Layer 5 of a small transformer language model trained on English Wikipedia (12 layers, counted from 0, width 128).
A neuron's activation on a vector x is GELU(weights . x + bias), where the dot is the dot product.

Input weights of the MLP neurons that the questions are about. A number n stands for (n - 128) times 0.011.
n1 (bias -0.062): 139, 140, 139, 106, 80, 136, 108, 133, 152, 167, 128, 150, 119, 91, 59, 116, 110, 182, 147, 171, 126, 143, 98, 144, 109, 107, 86, 155, 192, 137, 205, 121, 144, 112, 44, 52, 176, 139, 118, 89, 127, 91, 156, 180, 165, 95, 153, 102, 133, 129, 129, 130, 158, 130, 92, 142, 88, 85, 169, 76, 102, 138, 111, 138, 83, 89, 204, 137, 158, 159, 81, 132, 132, 167, 141, 148, 116, 151, 158, 80, 132, 132, 138, 111, 153, 174, 64, 139, 129, 121, 105, 121, 155, 121, 142, 100, 103, 153, 86, 146, 167, 122, 68, 110, 170, 147, 114, 185, 140, 162, 108, 135, 115, 75, 116, 90, 36, 136, 137, 144, 174, 191, 177, 153, 125, 63, 117, 139
n17 (bias -0.057): 128, 91, 167, 116, 155, 108, 179, 135, 120, 51, 199, 127, 141, 98, 85, 96, 136, 111, 149, 144, 145, 103, 97, 228, 115, 157, 26, 131, 193, 139, 67, 126, 105, 138, 93, 132, 124, 141, 155, 146, 113, 94, 136, 158, 150, 131, 69, 113, 111, 133, 104, 164, 143, 152, 101, 229, 111, 120, 145, 102, 137, 140, 127, 137, 136, 155, 160, 81, 116, 187, 105, 117, 142, 144, 122, 128, 176, 177, 171, 126, 105, 168, 135, 129, 124, 164, 152, 162, 164, 148, 99, 134, 211, 149, 173, 128, 66, 90, 136, 145, 128, 175, 104, 91, 59, 106, 145, 56, 135, 32, 104, 107, 183, 106, 123, 114, 101, 143, 121, 161, 65, 144, 121, 123, 154, 103, 121, 178
n56 (bias 0.018): 119, 121, 125, 130, 123, 110, 86, 133, 171, 98, 165, 127, 185, 167, 153, 119, 112, 119, 113, 128, 89, 78, 157, 105, 99, 132, 144, 101, 135, 141, 128, 123, 134, 183, 120, 174, 149, 150, 137, 135, 165, 121, 89, 70, 143, 112, 184, 156, 106, 165, 131, 111, 143, 101, 145, 132, 145, 141, 118, 134, 157, 117, 138, 129, 125, 154, 135, 148, 194, 137, 61, 154, 127, 106, 87, 118, 132, 138, 80, 126, 127, 91, 153, 173, 124, 102, 112, 110, 152, 126, 166, 78, 148, 80, 125, 126, 131, 100, 111, 78, 125, 120, 111, 142, 111, 88, 103, 165, 115, 115, 162, 162, 125, 135, 158, 121, 127, 152, 104, 114, 144, 151, 116, 136, 139, 148, 103, 100
n61 (bias 0.017): 184, 115, 80, 184, 56, 80, 116, 105, 144, 169, 102, 126, 167, 139, 120, 78, 118, 197, 173, 135, 138, 134, 123, 152, 102, 164, 68, 105, 162, 140, 150, 155, 114, 149, 129, 106, 96, 185, 133, 93, 141, 125, 201, 81, 113, 156, 106, 159, 137, 150, 120, 92, 129, 197, 117, 103, 86, 149, 144, 142, 137, 111, 173, 122, 192, 136, 84, 99, 127, 178, 112, 94, 75, 124, 84, 135, 96, 100, 148, 126, 152, 108, 102, 109, 138, 216, 117, 105, 106, 106, 37, 127, 181, 104, 185, 124, 140, 123, 76, 144, 112, 74, 150, 191, 88, 125, 164, 120, 115, 141, 122, 168, 116, 108, 98, 172, 124, 125, 188, 127, 153, 133, 133, 115, 145, 103, 61, 118
n157 (bias 0.044): 129, 175, 86, 152, 120, 169, 112, 104, 83, 107, 165, 166, 117, 198, 107, 167, 152, 199, 129, 216, 91, 95, 146, 128, 84, 157, 95, 145, 73, 130, 135, 99, 35, 123, 120, 103, 118, 48, 162, 103, 148, 117, 110, 155, 83, 107, 46, 105, 140, 138, 90, 153, 107, 173, 145, 71, 147, 95, 111, 128, 153, 97, 165, 113, 151, 135, 184, 128, 70, 100, 130, 117, 121, 137, 87, 153, 123, 92, 102, 109, 154, 105, 134, 161, 126, 140, 155, 111, 188, 151, 182, 98, 133, 110, 196, 90, 101, 117, 114, 120, 145, 142, 196, 118, 175, 86, 93, 174, 158, 130, 64, 111, 105, 138, 131, 143, 131, 152, 91, 99, 142, 154, 139, 152, 135, 100, 194, 142
n167 (bias -0.034): 103, 115, 93, 141, 89, 132, 157, 154, 141, 169, 110, 157, 120, 106, 133, 175, 126, 119, 199, 136, 127, 167, 134, 151, 122, 104, 108, 81, 110, 95, 91, 114, 104, 137, 171, 109, 159, 158, 103, 117, 144, 157, 190, 115, 110, 68, 114, 142, 116, 115, 74, 90, 127, 150, 119, 153, 131, 120, 100, 154, 152, 98, 141, 150, 112, 127, 100, 151, 129, 152, 145, 125, 148, 62, 99, 110, 121, 97, 92, 130, 119, 185, 143, 133, 162, 192, 157, 109, 164, 132, 96, 133, 132, 106, 138, 138, 72, 127, 175, 123, 117, 82, 88, 115, 160, 119, 139, 130, 126, 154, 107, 110, 158, 134, 103, 137, 126, 122, 153, 114, 154, 131, 115, 180, 108, 111, 126, 157
n192 (bias -0.068): 161, 153, 183, 84, 46, 123, 142, 157, 60, 115, 52, 115, 139, 140, 179, 153, 137, 138, 86, 162, 121, 143, 61, 151, 165, 106, 148, 160, 129, 98, 135, 102, 147, 156, 73, 115, 134, 86, 162, 172, 136, 74, 150, 152, 75, 132, 128, 140, 133, 91, 103, 109, 121, 123, 188, 95, 108, 97, 146, 160, 85, 153, 140, 143, 135, 97, 89, 131, 108, 97, 111, 121, 96, 149, 113, 110, 100, 163, 117, 137, 120, 138, 205, 134, 127, 115, 106, 106, 142, 75, 109, 149, 76, 133, 85, 207, 189, 150, 195, 132, 154, 152, 118, 154, 89, 114, 133, 157, 96, 145, 166, 104, 126, 129, 161, 134, 112, 161, 199, 105, 102, 106, 154, 135, 107, 117, 135, 153
n210 (bias 0.028): 121, 120, 69, 43, 156, 125, 109, 156, 108, 103, 125, 70, 134, 169, 105, 95, 135, 127, 120, 154, 142, 133, 146, 122, 103, 122, 122, 120, 94, 110, 159, 165, 102, 83, 154, 103, 186, 149, 133, 128, 136, 134, 174, 112, 106, 152, 162, 160, 151, 112, 100, 115, 134, 145, 136, 200, 145, 113, 153, 111, 170, 158, 152, 89, 172, 100, 160, 116, 127, 147, 149, 131, 168, 113, 125, 144, 103, 141, 157, 86, 111, 106, 156, 168, 108, 152, 102, 187, 111, 84, 82, 115, 91, 118, 203, 130, 111, 77, 147, 88, 128, 107, 93, 175, 154, 96, 117, 154, 136, 127, 111, 159, 151, 132, 141, 166, 97, 84, 101, 109, 138, 128, 130, 150, 153, 120, 138, 159
n213 (bias 0.053): 152, 164, 168, 116, 78, 146, 69, 119, 123, 66, 142, 54, 89, 108, 124, 114, 135, 72, 139, 167, 203, 172, 151, 123, 140, 125, 87, 139, 88, 142, 64, 118, 144, 92, 142, 119, 132, 137, 179, 115, 179, 186, 96, 111, 94, 121, 83, 88, 130, 140, 93, 137, 164, 172, 163, 137, 189, 138, 144, 107, 146, 200, 159, 130, 141, 162, 155, 95, 77, 149, 140, 138, 92, 169, 134, 115, 110, 86, 118, 148, 107, 111, 124, 114, 173, 121, 94, 121, 171, 108, 104, 146, 149, 83, 112, 171, 5, 170, 95, 121, 154, 131, 128, 109, 114, 156, 178, 148, 175, 120, 97, 145, 130, 95, 75, 113, 102, 169, 160, 171, 141, 182, 79, 130, 145, 179, 163, 126
n214 (bias -0.017): 115, 91, 74, 123, 111, 120, 97, 123, 129, 146, 67, 81, 95, 148, 83, 92, 150, 160, 119, 160, 103, 126, 122, 195, 113, 155, 61, 135, 133, 94, 179, 135, 106, 136, 151, 134, 176, 134, 111, 77, 148, 142, 114, 166, 96, 143, 59, 143, 159, 166, 133, 113, 170, 133, 135, 113, 97, 129, 174, 114, 118, 151, 129, 108, 94, 142, 119, 93, 115, 121, 115, 158, 178, 109, 122, 131, 138, 135, 98, 92, 160, 121, 150, 120, 134, 155, 144, 137, 134, 143, 123, 140, 133, 167, 135, 105, 142, 164, 171, 189, 126, 181, 141, 121, 156, 111, 116, 109, 92, 122, 96, 79, 132, 145, 104, 119, 160, 137, 122, 157, 157, 80, 103, 159, 115, 109, 115, 179
n332 (bias 0.058): 78, 103, 127, 116, 70, 163, 148, 138, 162, 95, 105, 145, 146, 78, 88, 164, 184, 127, 70, 121, 102, 101, 137, 160, 120, 158, 127, 149, 164, 78, 42, 124, 152, 87, 130, 149, 119, 175, 189, 90, 130, 117, 131, 149, 151, 92, 119, 104, 149, 125, 92, 128, 151, 93, 123, 151, 137, 103, 178, 145, 175, 119, 135, 129, 98, 94, 73, 162, 148, 90, 179, 120, 161, 132, 143, 160, 177, 104, 168, 188, 121, 111, 138, 127, 126, 98, 117, 131, 137, 131, 185, 89, 50, 76, 136, 102, 87, 66, 134, 175, 138, 156, 191, 153, 159, 132, 165, 109, 138, 102, 170, 155, 150, 153, 197, 107, 127, 87, 172, 128, 159, 82, 114, 134, 36, 93, 119, 179
n368 (bias -0.090): 72, 143, 111, 156, 118, 112, 99, 200, 137, 106, 121, 167, 96, 179, 155, 143, 103, 124, 108, 86, 158, 126, 175, 112, 118, 162, 83, 181, 106, 134, 187, 148, 149, 153, 149, 96, 106, 120, 142, 162, 79, 163, 103, 129, 128, 198, 109, 164, 179, 117, 132, 156, 137, 92, 131, 103, 125, 185, 140, 134, 117, 202, 118, 104, 133, 115, 122, 79, 88, 216, 86, 194, 129, 143, 135, 79, 106, 170, 130, 139, 175, 96, 120, 149, 69, 109, 102, 112, 161, 88, 151, 108, 131, 125, 95, 76, 125, 178, 84, 70, 74, 138, 81, 55, 145, 132, 92, 162, 122, 140, 121, 157, 162, 99, 58, 167, 94, 116, 109, 135, 118, 83, 162, 108, 165, 128, 114, 158
n403 (bias -0.079): 112, 166, 166, 140, 86, 182, 107, 115, 136, 116, 97, 79, 152, 105, 139, 158, 129, 82, 167, 108, 110, 86, 68, 53, 159, 110, 159, 113, 154, 121, 119, 177, 104, 163, 139, 141, 91, 92, 84, 153, 120, 119, 116, 179, 104, 176, 172, 166, 67, 109, 103, 154, 120, 95, 122, 77, 165, 91, 156, 166, 166, 112, 166, 67, 140, 126, 187, 134, 101, 153, 117, 94, 216, 139, 88, 102, 160, 150, 169, 145, 152, 134, 126, 123, 108, 113, 101, 173, 204, 130, 90, 33, 132, 106, 140, 151, 125, 106, 140, 160, 59, 132, 130, 106, 106, 125, 176, 156, 140, 177, 84, 137, 164, 125, 98, 151, 92, 134, 141, 133, 129, 156, 109, 92, 125, 81, 122, 173
n475 (bias 0.068): 143, 190, 115, 146, 105, 120, 93, 180, 101, 97, 139, 116, 128, 108, 132, 120, 154, 143, 88, 119, 111, 115, 127, 131, 166, 122, 131, 146, 96, 92, 151, 130, 160, 128, 154, 165, 122, 130, 90, 167, 148, 75, 138, 71, 115, 115, 130, 137, 104, 166, 107, 136, 149, 111, 100, 165, 144, 134, 153, 156, 94, 99, 101, 102, 157, 166, 198, 156, 112, 131, 135, 166, 148, 134, 82, 130, 124, 94, 119, 162, 86, 95, 150, 128, 141, 115, 95, 110, 142, 112, 109, 152, 129, 136, 130, 119, 134, 168, 161, 110, 157, 175, 87, 123, 112, 87, 125, 90, 127, 129, 182, 142, 123, 110, 139, 188, 145, 113, 174, 91, 141, 100, 84, 82, 152, 89, 129, 109

Each question shows a token from some text and the vector x that enters the MLP there. A number n stands for (n - 128) times 0.027.

"==B": 91, 163, 168, 173, 164, 97, 150, 95, 133, 162, 152, 60, 174, 114, 103, 152, 110, 61, 149, 150, 104, 169, 148, 108, 85, 177, 122, 198, 181, 87, 87, 180, 94, 120, 154, 118, 89, 109, 132, 94, 184, 109, 150, 122, 139, 132, 121, 178, 104, 91, 130, 158, 91, 123, 40, 162, 128, 117, 115, 72, 95, 148, 164, 140, 151, 78, 150, 123, 162, 106, 120, 96, 92, 110, 142, 165, 102, 174, 97, 121, 142, 71, 71, 95, 162, 111, 80, 68, 82, 131, 206, 136, 127, 131, 156, 184, 149, 175, 155, 148, 105, 78, 118, 53, 113, 85, 130, 99, 129, 136, 161, 95, 159, 148, 169, 206, 207, 128, 86, 187, 142, 107, 143, 153, 86, 98, 156, 146
The two highest activations, in order: n332, n17

"| W": 103, 152, 167, 145, 157, 81, 146, 93, 130, 162, 166, 54, 151, 94, 92, 137, 101, 45, 138, 165, 121, 166, 135, 113, 99, 171, 143, 188, 180, 133, 83, 169, 105, 122, 156, 111, 101, 115, 117, 110, 189, 98, 143, 143, 132, 122, 92, 190, 95, 99, 109, 175, 105, 111, 74, 165, 118, 147, 138, 97, 91, 150, 168, 142, 153, 72, 148, 102, 129, 115, 107, 111, 89, 100, 148, 173, 104, 157, 103, 107, 138, 78, 80, 113, 140, 124, 83, 89, 59, 169, 200, 156, 145, 137, 164, 181, 143, 174, 163, 131, 113, 85, 113, 54, 108, 77, 128, 89, 159, 141, 139, 78, 154, 162, 169, 175, 224, 101, 71, 187, 146, 104, 153, 147, 86, 90, 156, 164
The two highest activations, in order: n17, n214

"ol": 97, 154, 131, 151, 151, 69, 122, 83, 113, 167, 152, 54, 138, 116, 138, 128, 91, 46, 157, 183, 120, 187, 119, 90, 79, 165, 149, 192, 166, 109, 112, 168, 118, 125, 160, 105, 111, 110, 155, 105, 204, 102, 171, 101, 139, 140, 111, 213, 69, 106, 128, 172, 115, 138, 93, 139, 118, 119, 139, 103, 91, 167, 167, 124, 149, 74, 149, 117, 141, 92, 115, 100, 76, 93, 154, 161, 82, 150, 74, 126, 162, 83, 63, 86, 149, 137, 85, 65, 75, 148, 172, 133, 131, 132, 127, 213, 154, 164, 180, 139, 115, 91, 97, 79, 119, 85, 143, 87, 159, 151, 193, 97, 150, 175, 159, 178, 205, 113, 90, 163, 134, 129, 123, 152, 80, 107, 160, 155
The most active neuron and its activation: n192, at about 1.8

"ook": 92, 204, 133, 128, 154, 85, 147, 91, 137, 168, 155, 63, 152, 109, 104, 154, 69, 53, 125, 179, 117, 152, 115, 105, 102, 153, 150, 211, 178, 108, 117, 170, 110, 127, 142, 117, 98, 111, 139, 108, 214, 111, 170, 98, 137, 157, 100, 201, 99, 127, 108, 172, 99, 135, 131, 156, 122, 144, 110, 79, 105, 149, 154, 148, 144, 77, 135, 120, 161, 106, 118, 115, 77, 99, 169, 156, 69, 125, 76, 104, 147, 74, 104, 81, 144, 125, 91, 105, 86, 115, 181, 147, 131, 121, 142, 189, 153, 160, 157, 128, 111, 49, 104, 59, 120, 100, 138, 93, 152, 158, 165, 104, 142, 147, 158, 150, 225, 109, 95, 191, 145, 94, 121, 155, 91, 89, 147, 198
The neuron with the highest activation: n192

"| F": 121, 140, 157, 152, 175, 107, 144, 87, 124, 162, 156, 55, 166, 103, 109, 147, 94, 43, 144, 155, 111, 173, 146, 110, 98, 194, 149, 190, 191, 111, 81, 168, 100, 117, 163, 113, 84, 106, 116, 97, 190, 110, 137, 114, 126, 130, 111, 191, 108, 96, 122, 174, 86, 120, 47, 172, 131, 120, 146, 98, 87, 165, 165, 151, 153, 58, 151, 100, 150, 109, 104, 95, 86, 106, 160, 180, 116, 164, 96, 115, 144, 72, 79, 109, 153, 129, 89, 90, 71, 153, 190, 152, 140, 128, 156, 178, 135, 169, 164, 123, 124, 82, 110, 73, 107, 60, 138, 87, 155, 154, 152, 86, 154, 135, 170, 167, 213, 125, 83, 173, 150, 90, 138, 143, 89, 106, 153, 143
The most active neuron and its activation: n17, at about 2.4

" | ": 66, 189, 137, 142, 153, 92, 144, 121, 134, 154, 158, 69, 157, 100, 96, 152, 85, 59, 144, 186, 116, 153, 128, 102, 109, 153, 149, 215, 173, 126, 117, 172, 130, 135, 137, 130, 75, 129, 111, 93, 218, 105, 148, 114, 143, 126, 132, 177, 94, 124, 126, 170, 104, 113, 103, 160, 136, 126, 118, 103, 104, 136, 176, 169, 150, 99, 157, 95, 147, 139, 120, 103, 74, 114, 155, 159, 84, 134, 71, 108, 165, 70, 108, 83, 118, 127, 74, 94, 113, 134, 166, 131, 137, 125, 171, 179, 163, 177, 162, 130, 97, 38, 100, 53, 123, 102, 108, 89, 141, 161, 140, 111, 134, 148, 181, 141, 226, 92, 104, 169, 128, 99, 117, 152, 77, 79, 144, 199
The two highest activations, in order: n403, n475

"77": 94, 170, 144, 142, 169, 103, 133, 105, 132, 168, 152, 57, 164, 106, 113, 145, 78, 39, 143, 163, 103, 175, 154, 104, 109, 149, 136, 195, 177, 126, 118, 180, 113, 137, 152, 106, 70, 103, 131, 85, 205, 126, 149, 113, 145, 121, 113, 192, 86, 112, 140, 174, 92, 130, 91, 159, 115, 127, 122, 119, 93, 159, 157, 117, 170, 63, 193, 104, 147, 112, 101, 128, 78, 101, 166, 164, 94, 150, 82, 112, 158, 63, 100, 80, 134, 117, 78, 73, 100, 155, 178, 128, 141, 126, 140, 179, 149, 154, 153, 152, 91, 85, 83, 61, 120, 86, 119, 111, 175, 176, 174, 97, 147, 159, 169, 152, 208, 94, 84, 165, 134, 117, 125, 140, 78, 75, 172, 183
The neuron with the highest activation: n403

"par": 94, 177, 137, 176, 146, 108, 122, 91, 101, 159, 137, 59, 151, 108, 118, 141, 81, 49, 138, 189, 157, 179, 132, 97, 97, 152, 153, 190, 189, 114, 109, 183, 118, 133, 154, 116, 100, 109, 131, 101, 169, 110, 177, 113, 162, 134, 140, 162, 73, 109, 118, 160, 104, 126, 92, 166, 152, 152, 113, 92, 101, 165, 153, 124, 135, 67, 165, 87, 160, 99, 106, 85, 96, 124, 158, 144, 86, 142, 80, 88, 155, 74, 101, 80, 127, 136, 91, 62, 76, 144, 181, 160, 123, 137, 154, 184, 156, 168, 157, 146, 134, 76, 108, 59, 118, 99, 131, 90, 125, 177, 185, 82, 154, 167, 170, 162, 229, 105, 92, 189, 132, 95, 112, 130, 96, 97, 138, 157
The neuron with the highest activation: n475

"ex": 83, 191, 139, 131, 154, 75, 134, 94, 133, 135, 174, 78, 154, 110, 117, 149, 63, 63, 150, 179, 141, 161, 112, 109, 103, 142, 157, 213, 166, 120, 119, 178, 130, 107, 136, 129, 87, 114, 141, 98, 216, 134, 164, 89, 148, 142, 106, 190, 92, 138, 114, 160, 107, 122, 139, 149, 123, 133, 117, 80, 108, 135, 138, 140, 148, 108, 154, 94, 164, 110, 107, 121, 69, 95, 165, 148, 90, 134, 75, 97, 142, 77, 112, 57, 113, 133, 106, 100, 91, 110, 163, 145, 137, 125, 163, 187, 166, 163, 174, 123, 103, 55, 76, 70, 134, 97, 146, 82, 133, 152, 159, 95, 143, 159, 189, 162, 234, 98, 113, 170, 138, 92, 114, 148, 94, 78, 150, 208
The most active neuron and its activation: n475, at about 1.4

" The": 80, 205, 132, 147, 141, 100, 149, 98, 126, 139, 166, 92, 152, 112, 106, 151, 86, 55, 141, 181, 140, 163, 133, 117, 103, 161, 149, 216, 173, 109, 104, 173, 112, 116, 146, 102, 65, 122, 113, 95, 214, 115, 138, 93, 131, 138, 126, 191, 93, 115, 122, 181, 105, 114, 115, 159, 130, 154, 114, 80, 103, 149, 158, 160, 137, 82, 145, 118, 156, 118, 116, 103, 68, 107, 157, 152, 88, 125, 78, 118, 149, 72, 79, 90, 137, 137, 84, 109, 102, 113, 179, 124, 139, 127, 163, 177, 146, 177, 183, 136, 107, 49, 119, 60, 119, 107, 101, 94, 134, 163, 143, 90, 144, 162, 169, 160, 234, 111, 85, 182, 133, 91, 123, 148, 101, 80, 143, 185
The neuron with the highest activation: n167

"\n": 127, 129, 162, 181, 168, 115, 94, 81, 155, 154, 156, 38, 126, 115, 147, 158, 128, 84, 200, 123, 122, 194, 163, 102, 64, 130, 154, 159, 161, 97, 96, 174, 135, 116, 207, 83, 87, 83, 113, 137, 171, 129, 92, 111, 105, 169, 134, 194, 164, 109, 132, 168, 117, 108, 44, 169, 154, 108, 91, 47, 82, 161, 157, 153, 182, 91, 100, 99, 151, 89, 78, 106, 106, 102, 104, 146, 57, 120, 108, 103, 136, 126, 130, 103, 149, 119, 74, 78, 78, 159, 207, 95, 120, 145, 129, 194, 143, 194, 99, 159, 100, 94, 120, 79, 113, 98, 104, 106, 176, 165, 137, 95, 163, 197, 179, 163, 117, 82, 114, 111, 157, 144, 170, 188, 115, 106, 164, 118
The neuron with the highest activation: n213

" h": 88, 192, 139, 134, 150, 70, 146, 108, 142, 173, 143, 91, 151, 101, 102, 145, 89, 74, 120, 184, 132, 160, 134, 89, 110, 151, 142, 209, 170, 121, 113, 163, 115, 140, 147, 123, 73, 129, 128, 101, 207, 125, 129, 108, 142, 132, 136, 176, 86, 139, 129, 171, 80, 126, 108, 161, 121, 123, 129, 87, 110, 133, 157, 165, 147, 97, 166, 98, 169, 103, 103, 112, 62, 115, 168, 161, 76, 136, 80, 112, 153, 78, 78, 73, 109, 137, 102, 101, 89, 120, 170, 138, 160, 125, 157, 172, 152, 180, 145, 148, 100, 56, 95, 54, 112, 85, 105, 86, 139, 143, 148, 101, 153, 170, 168, 146, 240, 94, 103, 189, 141, 82, 123, 159, 113, 82, 142, 203
The most active neuron and its activation: n214, at about 0.65

" Total": 72, 188, 146, 140, 161, 103, 146, 90, 109, 146, 159, 70, 152, 123, 98, 152, 81, 65, 141, 165, 118, 156, 139, 128, 88, 160, 144, 197, 171, 137, 127, 184, 123, 131, 140, 107, 90, 106, 112, 106, 211, 121, 156, 109, 136, 133, 140, 197, 98, 118, 109, 197, 105, 104, 121, 165, 122, 142, 108, 95, 100, 148, 169, 152, 110, 77, 150, 96, 149, 123, 117, 106, 83, 107, 155, 152, 71, 129, 88, 119, 174, 75, 96, 103, 128, 145, 74, 99, 96, 98, 180, 141, 123, 125, 164, 169, 157, 174, 150, 123, 115, 44, 83, 69, 93, 98, 113, 87, 140, 165, 148, 107, 154, 160, 184, 172, 231, 108, 75, 183, 149, 98, 115, 162, 72, 94, 157, 166
The neuron with the highest activation: n210

"Be": 92, 167, 163, 163, 152, 94, 132, 88, 137, 170, 163, 37, 143, 121, 99, 137, 100, 48, 143, 156, 123, 182, 143, 112, 91, 158, 127, 186, 190, 106, 104, 166, 122, 112, 152, 113, 80, 90, 130, 85, 190, 113, 163, 155, 142, 114, 123, 157, 108, 102, 123, 180, 94, 134, 57, 177, 138, 152, 119, 91, 102, 145, 145, 137, 144, 82, 142, 95, 160, 100, 110, 110, 74, 109, 164, 164, 93, 152, 102, 104, 143, 73, 85, 105, 155, 120, 93, 88, 54, 136, 200, 150, 135, 127, 154, 188, 145, 167, 142, 133, 124, 82, 121, 70, 110, 72, 130, 99, 157, 141, 139, 73, 167, 176, 170, 179, 213, 114, 79, 174, 141, 92, 126, 158, 91, 103, 145, 189
The neuron with the highest activation: n17

"1": 73, 201, 141, 130, 152, 83, 126, 108, 134, 148, 173, 88, 141, 106, 106, 152, 83, 64, 134, 181, 125, 155, 130, 99, 93, 130, 145, 211, 180, 107, 128, 165, 128, 125, 150, 114, 62, 128, 113, 111, 222, 114, 149, 105, 152, 140, 119, 181, 84, 120, 128, 168, 103, 128, 120, 154, 129, 140, 116, 92, 95, 137, 155, 157, 148, 105, 177, 107, 163, 128, 119, 110, 78, 99, 168, 164, 85, 132, 71, 110, 147, 71, 102, 72, 142, 133, 86, 97, 101, 131, 164, 127, 137, 130, 159, 180, 148, 166, 185, 119, 97, 36, 115, 52, 133, 97, 116, 87, 129, 159, 128, 104, 138, 163, 187, 146, 216, 78, 100, 176, 141, 110, 114, 154, 90, 79, 144, 213
The neuron with the highest activation: n475

"N": 95, 156, 153, 148, 136, 102, 152, 110, 128, 166, 148, 57, 157, 115, 119, 139, 97, 52, 160, 169, 121, 173, 124, 93, 97, 155, 140, 185, 184, 101, 119, 181, 127, 134, 157, 93, 78, 95, 152, 101, 198, 100, 154, 111, 148, 126, 117, 177, 80, 86, 119, 164, 92, 143, 71, 159, 126, 145, 153, 93, 92, 159, 165, 131, 136, 72, 147, 104, 150, 102, 101, 111, 75, 91, 167, 171, 98, 158, 80, 115, 142, 74, 96, 91, 167, 128, 87, 56, 57, 139, 166, 146, 145, 123, 151, 209, 161, 177, 161, 144, 106, 83, 96, 77, 108, 76, 148, 100, 129, 152, 139, 63, 151, 160, 174, 176, 205, 119, 107, 175, 132, 109, 154, 124, 98, 101, 147, 197
The most active neuron and its activation: n192, at about 2.8

"===": 80, 177, 164, 156, 143, 108, 140, 92, 125, 136, 156, 70, 173, 115, 97, 155, 104, 57, 154, 156, 110, 180, 140, 99, 98, 186, 140, 211, 167, 93, 96, 178, 100, 124, 152, 116, 88, 114, 123, 94, 198, 112, 148, 101, 146, 122, 122, 178, 92, 94, 115, 159, 94, 140, 64, 165, 120, 120, 109, 82, 101, 147, 169, 144, 145, 69, 151, 117, 159, 103, 106, 93, 90, 97, 166, 167, 83, 167, 106, 106, 147, 71, 93, 77, 142, 144, 96, 81, 78, 144, 202, 148, 110, 103, 166, 180, 148, 164, 160, 146, 89, 82, 114, 68, 122, 98, 115, 85, 137, 154, 168, 84, 166, 154, 190, 188, 209, 130, 95, 181, 146, 105, 132, 144, 95, 95, 150, 155
The neuron with the highest activation: n332

" v": 60, 173, 157, 142, 147, 88, 150, 114, 127, 156, 148, 78, 158, 109, 126, 138, 73, 63, 142, 178, 147, 179, 102, 102, 114, 158, 154, 218, 180, 121, 110, 169, 118, 138, 161, 114, 88, 116, 123, 91, 193, 107, 120, 91, 133, 125, 116, 185, 95, 116, 114, 164, 97, 117, 110, 181, 129, 134, 135, 87, 111, 146, 157, 164, 159, 96, 141, 99, 151, 132, 89, 100, 59, 114, 159, 151, 100, 138, 83, 98, 168, 58, 83, 87, 130, 143, 103, 105, 95, 108, 187, 138, 137, 147, 159, 180, 160, 165, 161, 142, 128, 48, 102, 47, 106, 96, 126, 84, 131, 139, 167, 100, 144, 155, 181, 167, 219, 90, 101, 178, 136, 88, 124, 164, 102, 89, 124, 172
The two highest activations, in order: n17, n61

" % |": 75, 143, 155, 150, 146, 111, 155, 99, 121, 167, 157, 41, 147, 112, 94, 139, 108, 46, 153, 167, 102, 180, 148, 114, 95, 150, 160, 207, 173, 102, 116, 169, 130, 128, 164, 103, 89, 122, 111, 103, 195, 102, 153, 120, 139, 103, 121, 187, 95, 107, 127, 191, 107, 117, 67, 168, 108, 143, 117, 94, 84, 157, 151, 179, 165, 69, 172, 108, 160, 127, 93, 107, 74, 106, 149, 155, 72, 164, 75, 98, 156, 68, 87, 95, 136, 112, 83, 87, 83, 167, 172, 133, 127, 130, 149, 180, 153, 158, 145, 124, 92, 94, 86, 82, 124, 106, 114, 78, 149, 149, 159, 93, 154, 171, 195, 183, 209, 85, 86, 184, 143, 120, 141, 140, 91, 112, 161, 154
The two highest activations, in order: n210, n475

"ix": 113, 139, 147, 148, 146, 91, 166, 93, 126, 155, 140, 25, 161, 111, 128, 129, 82, 54, 162, 175, 110, 174, 116, 91, 116, 154, 147, 190, 175, 110, 98, 174, 112, 120, 145, 108, 89, 107, 177, 106, 212, 97, 159, 115, 145, 130, 103, 172, 92, 90, 107, 161, 102, 145, 99, 147, 128, 134, 121, 91, 81, 165, 174, 125, 127, 82, 147, 97, 149, 93, 120, 118, 79, 88, 171, 155, 83, 145, 80, 95, 139, 85, 91, 79, 170, 117, 89, 72, 87, 140, 187, 153, 129, 135, 155, 203, 157, 182, 159, 146, 107, 89, 95, 91, 134, 83, 150, 96, 154, 167, 156, 94, 159, 159, 173, 181, 206, 103, 73, 185, 138, 116, 123, 131, 72, 101, 159, 181
The neuron with the highest activation: n192

"ed in a": 83, 163, 134, 168, 161, 106, 139, 107, 137, 169, 149, 78, 146, 106, 98, 152, 97, 66, 154, 191, 142, 181, 131, 95, 100, 171, 142, 200, 170, 120, 103, 176, 132, 112, 146, 96, 92, 107, 104, 86, 194, 117, 125, 131, 142, 112, 134, 177, 91, 114, 121, 181, 97, 134, 61, 185, 121, 107, 92, 86, 121, 158, 149, 158, 138, 76, 143, 99, 157, 95, 109, 88, 89, 80, 158, 166, 82, 129, 104, 127, 166, 79, 82, 82, 140, 132, 83, 90, 90, 154, 207, 128, 123, 131, 156, 177, 153, 184, 143, 154, 101, 89, 90, 79, 129, 98, 102, 77, 164, 176, 164, 78, 161, 168, 165, 163, 206, 110, 59, 189, 139, 123, 112, 141, 78, 107, 128, 181
The three highest activations, in order: n167, n214, n1

"ig": 84, 189, 120, 145, 161, 72, 142, 105, 126, 155, 142, 53, 160, 109, 109, 164, 64, 67, 120, 183, 133, 183, 123, 96, 111, 123, 134, 211, 186, 107, 104, 174, 117, 140, 150, 129, 84, 110, 138, 97, 194, 123, 167, 86, 131, 156, 132, 180, 90, 130, 123, 161, 100, 115, 114, 172, 141, 129, 117, 103, 117, 156, 160, 153, 153, 91, 153, 90, 166, 112, 123, 100, 62, 124, 140, 156, 75, 115, 63, 117, 149, 68, 100, 67, 143, 130, 89, 111, 73, 116, 176, 158, 138, 141, 142, 160, 154, 164, 167, 131, 128, 50, 113, 64, 120, 94, 145, 96, 150, 148, 144, 105, 147, 167, 180, 158, 216, 94, 119, 195, 140, 76, 104, 130, 99, 108, 142, 209
The neuron with the highest activation: n475